Layer 3 of a small transformer language model trained on English Wikipedia (14 layers, counted from 0, width 64).
A neuron adds its activation times its output weights to the MLP's output. To switch it off is to set its activation to zero at one token and run the rest of the model.
A neuron's activation on a vector x is SiLU(gate . x) times (in . x), where the dot is the dot product.

Input weights of the MLP neurons that the questions are about. A number n stands for (n - 500) times 0.0013.
n11 gate: 456 574 406 466 457 592 492 469 348 619 567 649 366 346 836 802 435 432 387 813 854 647 632 524 543 694 486 289 400 529 531 423 408 588 611 127 487 869 395 212 614 274 577 415 429 488 391 477 581 433 624 349 716 483 398 603 555 628 508 656 341 446 409 416
n36 gate: 426 364 515 209 514 168 565 739 443 511 240 735 326 526 521 555 251 551 385 509 592 751 346 424 436 415 123 658 542 461 748 616 674 359 410 615 486 466 53 600 526 284 696 432 808 664 554 691 737 696 556 623 377 384 502 308 574 747 569 650 542 573 400 719
n38 gate: 591 416 208 393 410 482 583 359 373 699 525 348 540 396 564 459 363 406 570 746 647 605 326 476 137 422 536 536 248 610 543 786 541 375 610 594 569 803 264 456 639 489 605 542 472 456 476 547 482 555 615 459 235 648 440 475 387 508 386 529 505 618 543 550
n41 gate: 465 592 454 494 376 281 477 406 463 616 432 630 474 554 716 495 496 814 605 422 459 579 311 377 334 540 329 381 462 709 587 590 616 379 532 700 869 814 409 676 436 547 422 717 401 588 447 395 517 491 441 527 274 346 659 458 581 204 761 447 478 474 222 533
n43 gate: 394 580 478 386 594 411 534 605 654 619 724 475 505 361 326 638 643 630 443 422 710 578 112 464 538 579 601 555 412 463 551 331 435 687 551 558 889 286 509 523 506 615 377 406 790 491 571 427 391 904 478 483 504 447 310 318 550 344 692 637 371 446 321 271
n53 gate: 248 309 561 305 500 12 549 387 506 507 719 414 661 290 453 248 526 422 433 356 299 587 511 495 561 582 525 312 254 634 375 725 809 751 393 164 515 674 436 335 406 557 854 290 635 379 326 514 678 427 723 589 829 433 822 231 454 628 581 235 354 482 543 702
n92 gate: 570 708 728 599 346 372 300 402 500 342 558 617 377 295 924 580 476 477 395 631 460 534 516 435 583 469 505 227 235 247 196 625 719 329 524 560 385 802 446 531 523 885 503 611 775 450 390 439 458 500 705 156 661 263 361 404 786 433 463 434 644 333 543 519
n124 gate: 224 393 604 546 562 634 93 434 677 447 528 418 445 627 297 665 741 514 252 511 478 303 616 739 345 163 533 217 586 686 360 665 546 239 664 641 670 579 711 364 841 438 367 586 588 378 389 496 252 430 497 324 470 515 527 464 459 699 566 569 573 464 147 667
n144 gate: 358 370 582 586 477 739 356 641 649 538 680 544 729 476 666 619 479 843 368 471 221 532 514 402 279 639 383 281 299 642 487 770 935 349 540 730 515 649 163 298 162 743 364 419 502 303 669 269 688 550 584 644 457 516 565 334 492 675 365 459 367 416 254 523
n150 gate: 451 375 491 642 443 216 461 374 582 376 747 180 582 600 531 897 812 151 294 472 787 449 323 735 475 617 632 340 629 411 580 566 490 675 506 800 370 390 404 563 339 426 304 555 566 543 452 686 475 403 505 236 572 478 297 525 451 435 448 392 545 262 765 323
n188 gate: 356 327 576 476 206 549 497 355 569 559 570 657 648 702 450 684 324 306 351 458 261 144 381 596 606 696 593 783 438 472 149 357 745 461 412 302 550 676 366 307 720 593 753 360 620 514 475 616 567 540 347 555 623 597 722 741 497 451 270 754 549 553 318 572
n11 in: 308 563 350 367 488 722 501 437 548 614 312 581 386 432 646 425 364 556 532 384 521 709 568 708 357 646 85 685 546 548 568 516 456 354 704 461 256 558 429 665 459 590 365 472 191 685 648 393 652 444 351 446 612 454 303 500 356 722 591 551 647 388 590 692
n36 in: 418 558 462 875 434 698 345 449 626 454 590 397 668 658 481 339 602 483 523 471 268 407 314 288 562 862 650 478 433 473 547 546 368 575 443 597 332 444 718 523 348 610 453 420 327 610 476 121 513 408 406 466 652 589 706 410 463 586 279 362 306 281 681 196
n38 in: 450 398 472 406 377 540 422 420 532 501 523 164 502 601 462 571 423 375 621 553 575 537 423 515 700 397 451 602 502 599 587 572 546 557 309 442 374 680 673 586 603 362 497 354 557 370 551 609 588 406 543 207 280 473 587 487 243 651 545 789 631 587 666 485
n41 in: 367 392 405 549 510 792 661 408 454 552 668 539 584 344 448 414 383 521 440 355 527 370 552 630 460 415 475 574 475 486 548 542 456 473 726 430 710 314 462 440 548 705 200 467 615 719 489 546 473 654 460 413 559 238 443 374 386 531 375 340 536 522 447 440
n43 in: 722 361 367 264 378 299 601 444 489 640 638 637 603 546 537 339 665 627 571 420 349 356 267 670 679 510 379 597 475 250 385 546 522 731 614 468 646 632 490 620 534 521 378 258 537 320 484 515 486 483 427 651 356 356 495 448 395 491 586 666 345 537 238 382
n53 in: 806 480 607 610 375 438 569 570 790 503 411 504 352 470 592 544 412 646 520 597 600 370 552 384 182 443 398 378 632 580 390 578 464 422 689 574 308 356 786 155 586 461 350 681 655 532 695 587 422 664 161 342 370 687 248 485 758 635 116 605 491 681 654 516
n92 in: 656 235 361 732 600 367 628 486 570 371 376 537 862 549 575 195 394 480 558 686 403 541 337 675 509 674 294 537 443 584 327 368 516 594 337 446 662 380 534 348 561 483 725 428 513 333 463 590 520 341 503 685 710 705 312 581 322 564 536 634 454 549 338 633
n124 in: 704 565 470 435 582 461 432 554 433 572 653 710 275 364 545 449 499 303 454 748 375 377 453 459 575 649 627 493 658 489 757 535 323 621 735 351 371 605 346 508 485 351 160 494 697 451 501 498 612 430 501 464 484 227 514 527 657 551 690 415 382 342 731 612
n144 in: 886 451 287 656 739 448 674 323 477 423 463 257 271 426 656 201 444 442 512 346 399 562 252 554 587 446 235 495 399 443 636 495 331 627 885 351 590 342 542 553 382 493 596 795 383 579 433 662 442 338 422 529 704 919 411 641 302 669 622 398 615 291 603 401
n150 in: 516 597 458 353 355 572 629 479 609 483 729 741 489 526 531 436 248 401 338 489 390 870 603 338 458 157 558 801 532 582 566 473 429 547 417 434 655 541 518 734 482 241 623 386 627 392 619 543 429 710 700 609 262 59 297 594 413 601 731 586 413 520 481 724
n188 in: 484 479 449 513 805 314 196 481 570 425 622 626 712 405 404 473 406 645 673 732 714 532 399 598 392 487 600 513 746 465 456 748 439 501 464 583 403 319 490 608 451 441 388 411 680 670 576 617 377 720 517 580 397 606 557 341 320 554 412 371 276 443 334 334

Output weights of the MLP neurons that the questions are about. A number n stands for (n - 500) times 0.0015.
n11: 548 478 596 373 370 424 384 571 668 618 363 588 374 433 515 392 552 599 391 285 291 692 491 642 567 356 384 729 713 721 513 467 527 411 580 557 445 481 605 659 470 445 274 339 419 430 736 628 531 389 465 543 400 465 677 387 633 406 745 578 450 439 417 561
n36: 275 410 646 331 438 265 467 576 308 717 588 638 576 290 516 622 614 618 449 600 673 231 604 527 513 435 564 419 578 328 426 558 566 428 530 541 549 611 449 516 476 670 512 414 563 450 417 662 537 415 521 702 495 396 375 538 579 398 378 460 440 540 417 735
n38: 419 657 563 649 538 514 467 615 399 373 351 659 645 527 677 449 470 541 553 405 367 532 414 367 542 678 477 412 644 466 562 341 434 683 388 537 336 390 533 614 282 508 445 564 658 610 597 630 457 425 330 564 516 543 419 324 548 526 400 432 491 439 582 563
n41: 587 487 548 674 452 194 388 658 443 437 385 560 479 382 580 580 329 343 486 602 534 496 553 415 520 389 520 570 472 541 634 550 565 502 458 402 562 611 648 515 381 337 586 654 408 487 389 461 515 381 480 566 441 620 452 570 495 485 684 639 525 596 400 328
n43: 621 438 330 402 570 281 539 715 656 286 586 553 530 372 555 618 591 464 426 376 349 540 459 573 634 415 279 568 471 540 416 458 594 559 599 482 649 552 529 510 631 546 426 376 572 534 474 426 738 512 598 554 579 617 580 245 372 437 485 513 302 515 414 340
n53: 449 458 141 642 417 549 337 351 140 590 717 226 532 436 494 300 491 534 374 516 401 571 631 604 686 537 326 491 317 427 574 578 501 570 602 497 489 472 433 584 508 668 545 503 670 400 408 682 453 438 443 648 637 645 733 402 559 673 718 353 482 472 488 301
n92: 665 492 706 375 422 521 431 428 401 406 787 588 448 575 438 467 688 457 584 724 654 640 442 460 458 385 495 540 502 609 583 444 399 415 324 358 455 705 547 552 467 614 604 519 366 451 505 571 531 597 691 559 200 457 529 298 387 455 265 477 390 613 482 686
n124: 494 360 477 612 470 552 502 664 304 574 558 522 588 462 480 626 395 490 432 746 533 541 437 571 485 624 558 573 609 363 506 654 487 372 404 199 551 573 396 551 557 632 518 624 582 311 446 611 389 391 489 458 315 458 295 270 484 643 458 367 618 435 469 601
n144: 673 226 499 387 749 403 539 529 282 461 510 536 461 540 798 644 427 458 617 472 658 562 424 465 247 436 445 561 487 520 320 548 659 541 541 506 461 596 555 495 663 587 563 623 301 514 378 323 535 562 744 349 392 438 300 371 493 240 529 452 590 464 527 541
n150: 487 464 609 349 444 250 442 490 20 593 696 456 441 638 496 447 586 679 346 592 581 370 458 655 590 724 484 452 585 490 387 596 565 641 641 556 421 473 437 566 430 550 445 413 600 637 404 511 464 463 545 505 607 357 554 589 590 317 476 498 399 400 473 509
n188: 541 492 493 370 541 483 504 414 202 637 448 600 401 469 325 351 792 592 627 416 416 413 549 439 375 443 653 541 282 530 508 331 685 560 631 447 345 386 505 437 683 673 398 414 554 505 645 741 501 493 383 473 620 734 544 438 401 553 465 582 398 599 525 476

Each question names a token from some text and the token that comes next. It shows the vector x that enters the MLP there. A number n stands for (n - 500) times 0.007.

Then comes g, the gradient of the next token's log-probability with respect to the MLP's output, scaled to length 1. A neuron's effect is roughly proportional to its activation times (output weights . g). A number n stands for (n - 500) times 0.001.

"in", then "\n\n"
x: 452 613 514 587 569 497 602 494 715 449 379 512 558 355 397 475 527 647 590 597 640 487 597 460 479 472 487 507 604 424 535 516 490 513 502 565 503 394 494 415 492 447 446 502 474 526 556 438 469 465 514 399 543 490 441 432 598 519 491 454 600 486 540 374
g: 428 565 627 570 495 478 170 233 399 556 393 362 260 681 520 402 417 381 362 775 544 542 603 654 538 693 471 440 414 648 617 367 694 673 561 520 416 483 466 707 623 539 645 530 460 351 534 322 340 611 490 366 592 342 467 337 494 610 602 620 406 518 500 578
Switching off which neuron hurts the next token most? n43

"um", then ";"
x: 620 501 476 549 548 534 525 444 580 448 458 517 485 437 284 504 534 457 492 515 395 552 542 672 538 459 491 493 524 560 573 665 500 558 554 449 456 404 541 563 477 484 408 545 539 425 572 391 487 430 460 459 479 408 528 473 443 538 404 536 556 545 535 468
g: 519 548 463 327 425 519 714 556 509 431 444 414 646 300 406 821 588 447 389 523 657 363 582 718 675 513 640 501 598 521 484 408 538 490 199 712 611 615 581 389 118 654 476 500 594 475 478 562 330 302 534 445 541 431 403 355 535 589 621 476 348 546 409 493
Switching off which neuron hurts the next token most? n124

" King", then "*"
x: 527 544 408 621 545 613 445 449 658 454 395 554 585 449 401 497 584 607 512 568 505 470 451 549 482 445 495 494 562 489 508 656 581 473 433 510 537 536 537 542 482 456 425 458 517 513 505 427 489 475 541 533 502 606 455 584 464 543 466 560 556 397 361 341
g: 624 545 439 552 297 430 384 365 639 443 462 551 253 402 448 422 466 511 180 589 784 582 573 422 476 439 593 506 443 515 690 651 492 494 382 666 742 334 467 674 487 467 562 380 363 309 629 605 610 686 423 357 688 304 450 349 598 513 646 570 544 658 397 479
Switching off which neuron hurts the next token most? n124

"der", then "s"
x: 504 487 516 561 564 567 593 474 638 385 484 464 454 536 404 503 535 588 519 468 440 404 587 534 488 507 478 454 562 449 553 442 594 572 442 604 544 452 527 486 604 553 552 555 387 480 582 452 434 587 433 468 379 500 473 551 515 513 357 480 507 390 555 406
g: 407 315 364 476 599 477 407 637 521 439 629 664 490 692 261 255 461 444 524 481 398 250 638 701 473 341 624 589 513 458 512 374 715 769 487 600 534 598 469 378 688 274 599 583 496 588 495 567 564 421 276 675 539 671 556 515 343 467 605 401 310 460 542 396
Switching off which neuron hurts the next token most? n124

" 54", then "3"
x: 515 527 508 375 378 514 519 402 669 471 420 428 418 511 549 503 492 442 559 599 550 568 474 484 527 435 458 583 533 538 537 538 452 508 389 483 518 440 456 558 463 454 528 420 561 443 538 568 402 480 609 594 482 496 542 495 386 474 599 615 516 703 511 518
g: 655 551 381 570 403 571 584 507 341 526 618 528 555 558 538 240 513 678 380 541 450 510 494 381 374 379 425 546 461 340 471 511 488 450 518 7 775 390 686 671 533 418 480 470 511 639 528 586 483 527 648 647 608 649 470 545 389 423 628 425 637 567 178 447
Switching off which neuron hurts the next token most? n36

" pro", then "life"
x: 535 435 456 582 543 619 707 475 601 459 468 353 587 528 306 463 482 453 550 529 363 493 587 509 602 493 561 520 474 399 530 549 434 484 467 444 564 468 582 395 583 456 526 404 512 529 474 529 487 426 523 484 488 301 506 475 558 502 434 482 531 674 579 579
g: 214 526 406 551 308 439 387 389 440 460 559 444 728 518 345 825 386 428 763 499 613 545 558 599 624 681 437 558 622 434 385 568 425 496 445 702 482 671 358 484 312 439 593 448 459 703 585 595 570 380 491 533 680 352 469 447 726 520 362 300 378 400 565 391
Switching off which neuron hurts the next token most? n188

"E", then "p"
x: 609 480 488 529 536 530 621 506 568 453 498 690 574 329 561 471 435 451 414 461 402 668 546 482 504 473 483 513 475 457 527 438 564 560 568 424 505 540 492 563 572 484 532 435 540 358 516 381 519 439 474 556 450 485 463 481 509 558 568 498 511 471 491 540
g: 488 506 585 517 423 348 696 663 465 504 519 219 388 440 410 121 441 402 503 440 360 374 613 611 613 366 613 349 688 615 634 428 393 453 576 568 456 626 574 564 428 581 452 342 543 256 618 307 530 453 596 479 553 519 588 679 535 832 468 358 687 545 564 535
Which neuron, switched off, raises the next token's probability most? n144

"32", then " |"
x: 458 598 465 401 362 595 526 519 693 499 527 529 400 548 606 536 460 385 586 618 422 488 525 487 478 477 391 526 558 551 576 594 530 516 420 490 343 499 334 556 427 448 537 528 512 493 570 523 427 548 553 490 522 516 516 477 396 515 576 572 487 561 520 463
g: 334 450 563 689 700 496 620 557 698 447 518 504 487 437 510 382 512 537 546 592 482 378 610 585 375 851 339 332 453 568 324 241 373 677 474 685 401 777 442 389 414 670 388 494 337 427 618 410 610 510 547 476 441 320 530 451 589 656 372 587 437 282 466 632
Switching off which neuron hurts the next token most? n38

" scored", then " a"
x: 569 475 551 489 548 348 454 533 630 458 337 408 513 476 501 401 500 580 518 497 339 436 537 489 553 512 582 526 539 531 486 349 453 431 439 547 504 665 461 563 398 519 534 513 452 453 557 567 468 596 588 665 525 525 471 524 511 506 459 485 524 484 453 550
g: 263 451 372 422 603 431 400 447 563 507 547 646 624 628 351 385 636 666 395 639 378 650 539 425 276 563 552 603 578 663 251 587 614 404 590 492 327 366 268 779 593 526 332 573 589 516 512 513 638 379 347 624 479 564 661 466 346 691 324 445 648 343 511 503
Switching off which neuron hurts the next token most? n41

"pro", then "te"
x: 516 436 527 557 474 588 657 505 531 483 530 466 490 410 511 432 390 323 524 529 408 490 506 500 554 564 518 524 471 459 460 588 464 586 550 514 538 377 602 460 528 514 593 388 448 500 543 470 498 571 383 457 486 318 506 474 645 444 517 583 527 466 645 583
g: 421 364 500 461 374 301 367 637 658 554 536 463 561 734 757 546 468 296 453 491 620 366 457 462 597 574 755 389 604 433 699 376 595 641 598 424 347 400 400 633 204 599 398 349 617 425 712 481 512 480 526 722 423 362 463 439 467 255 514 574 578 660 468 464
Switching off which neuron hurts the next token most? n188

" l", then "ie"
x: 576 523 455 405 528 570 744 456 525 510 552 443 565 496 470 424 511 603 589 372 425 587 515 514 514 379 521 593 562 417 568 732 391 415 528 491 444 377 554 503 490 405 447 474 501 530 447 480 502 442 516 570 453 449 481 492 449 467 452 492 593 679 452 476
g: 663 505 718 468 486 393 319 325 381 540 603 320 665 574 455 553 605 462 699 277 498 400 448 527 615 335 529 525 585 394 479 657 404 738 542 492 426 443 464 706 656 434 407 306 348 580 404 575 287 518 466 635 411 540 333 630 613 681 408 439 722 241 507 643
Which neuron, switched off, raises the next token's probability most? n150

" New", then " Zealand"
x: 511 499 441 521 467 552 581 594 683 482 444 536 552 491 380 571 510 514 567 642 601 520 443 501 397 555 454 558 442 392 466 540 386 438 461 532 493 382 675 611 434 489 559 443 442 555 514 470 534 396 526 621 469 386 484 531 454 508 573 517 397 442 604 477
g: 410 605 637 504 414 421 631 432 287 643 573 492 274 533 384 611 419 693 401 617 596 464 420 602 310 401 437 665 534 391 307 373 481 420 528 509 559 729 568 698 230 694 689 376 512 599 465 562 495 684 581 408 345 552 368 379 506 780 467 533 397 282 532 589
Which neuron, switched off, raises the next token's probability most? n92

"|", then " Republican"
x: 515 484 504 494 481 597 552 533 39 480 317 570 489 531 486 550 525 517 477 510 524 484 595 500 500 500 474 518 569 522 492 418 483 473 455 527 542 391 494 562 453 513 511 531 552 510 520 492 561 459 487 512 504 539 539 506 491 486 555 510 502 484 575 548
g: 402 684 553 449 321 579 452 447 623 443 472 677 194 349 426 488 512 522 432 644 476 388 330 642 481 473 623 412 494 254 419 331 351 482 275 621 416 609 606 556 284 571 562 441 504 807 394 491 595 736 560 661 668 555 506 489 510 516 549 673 525 514 285 690
Which neuron, switched off, raises the next token's probability most? n36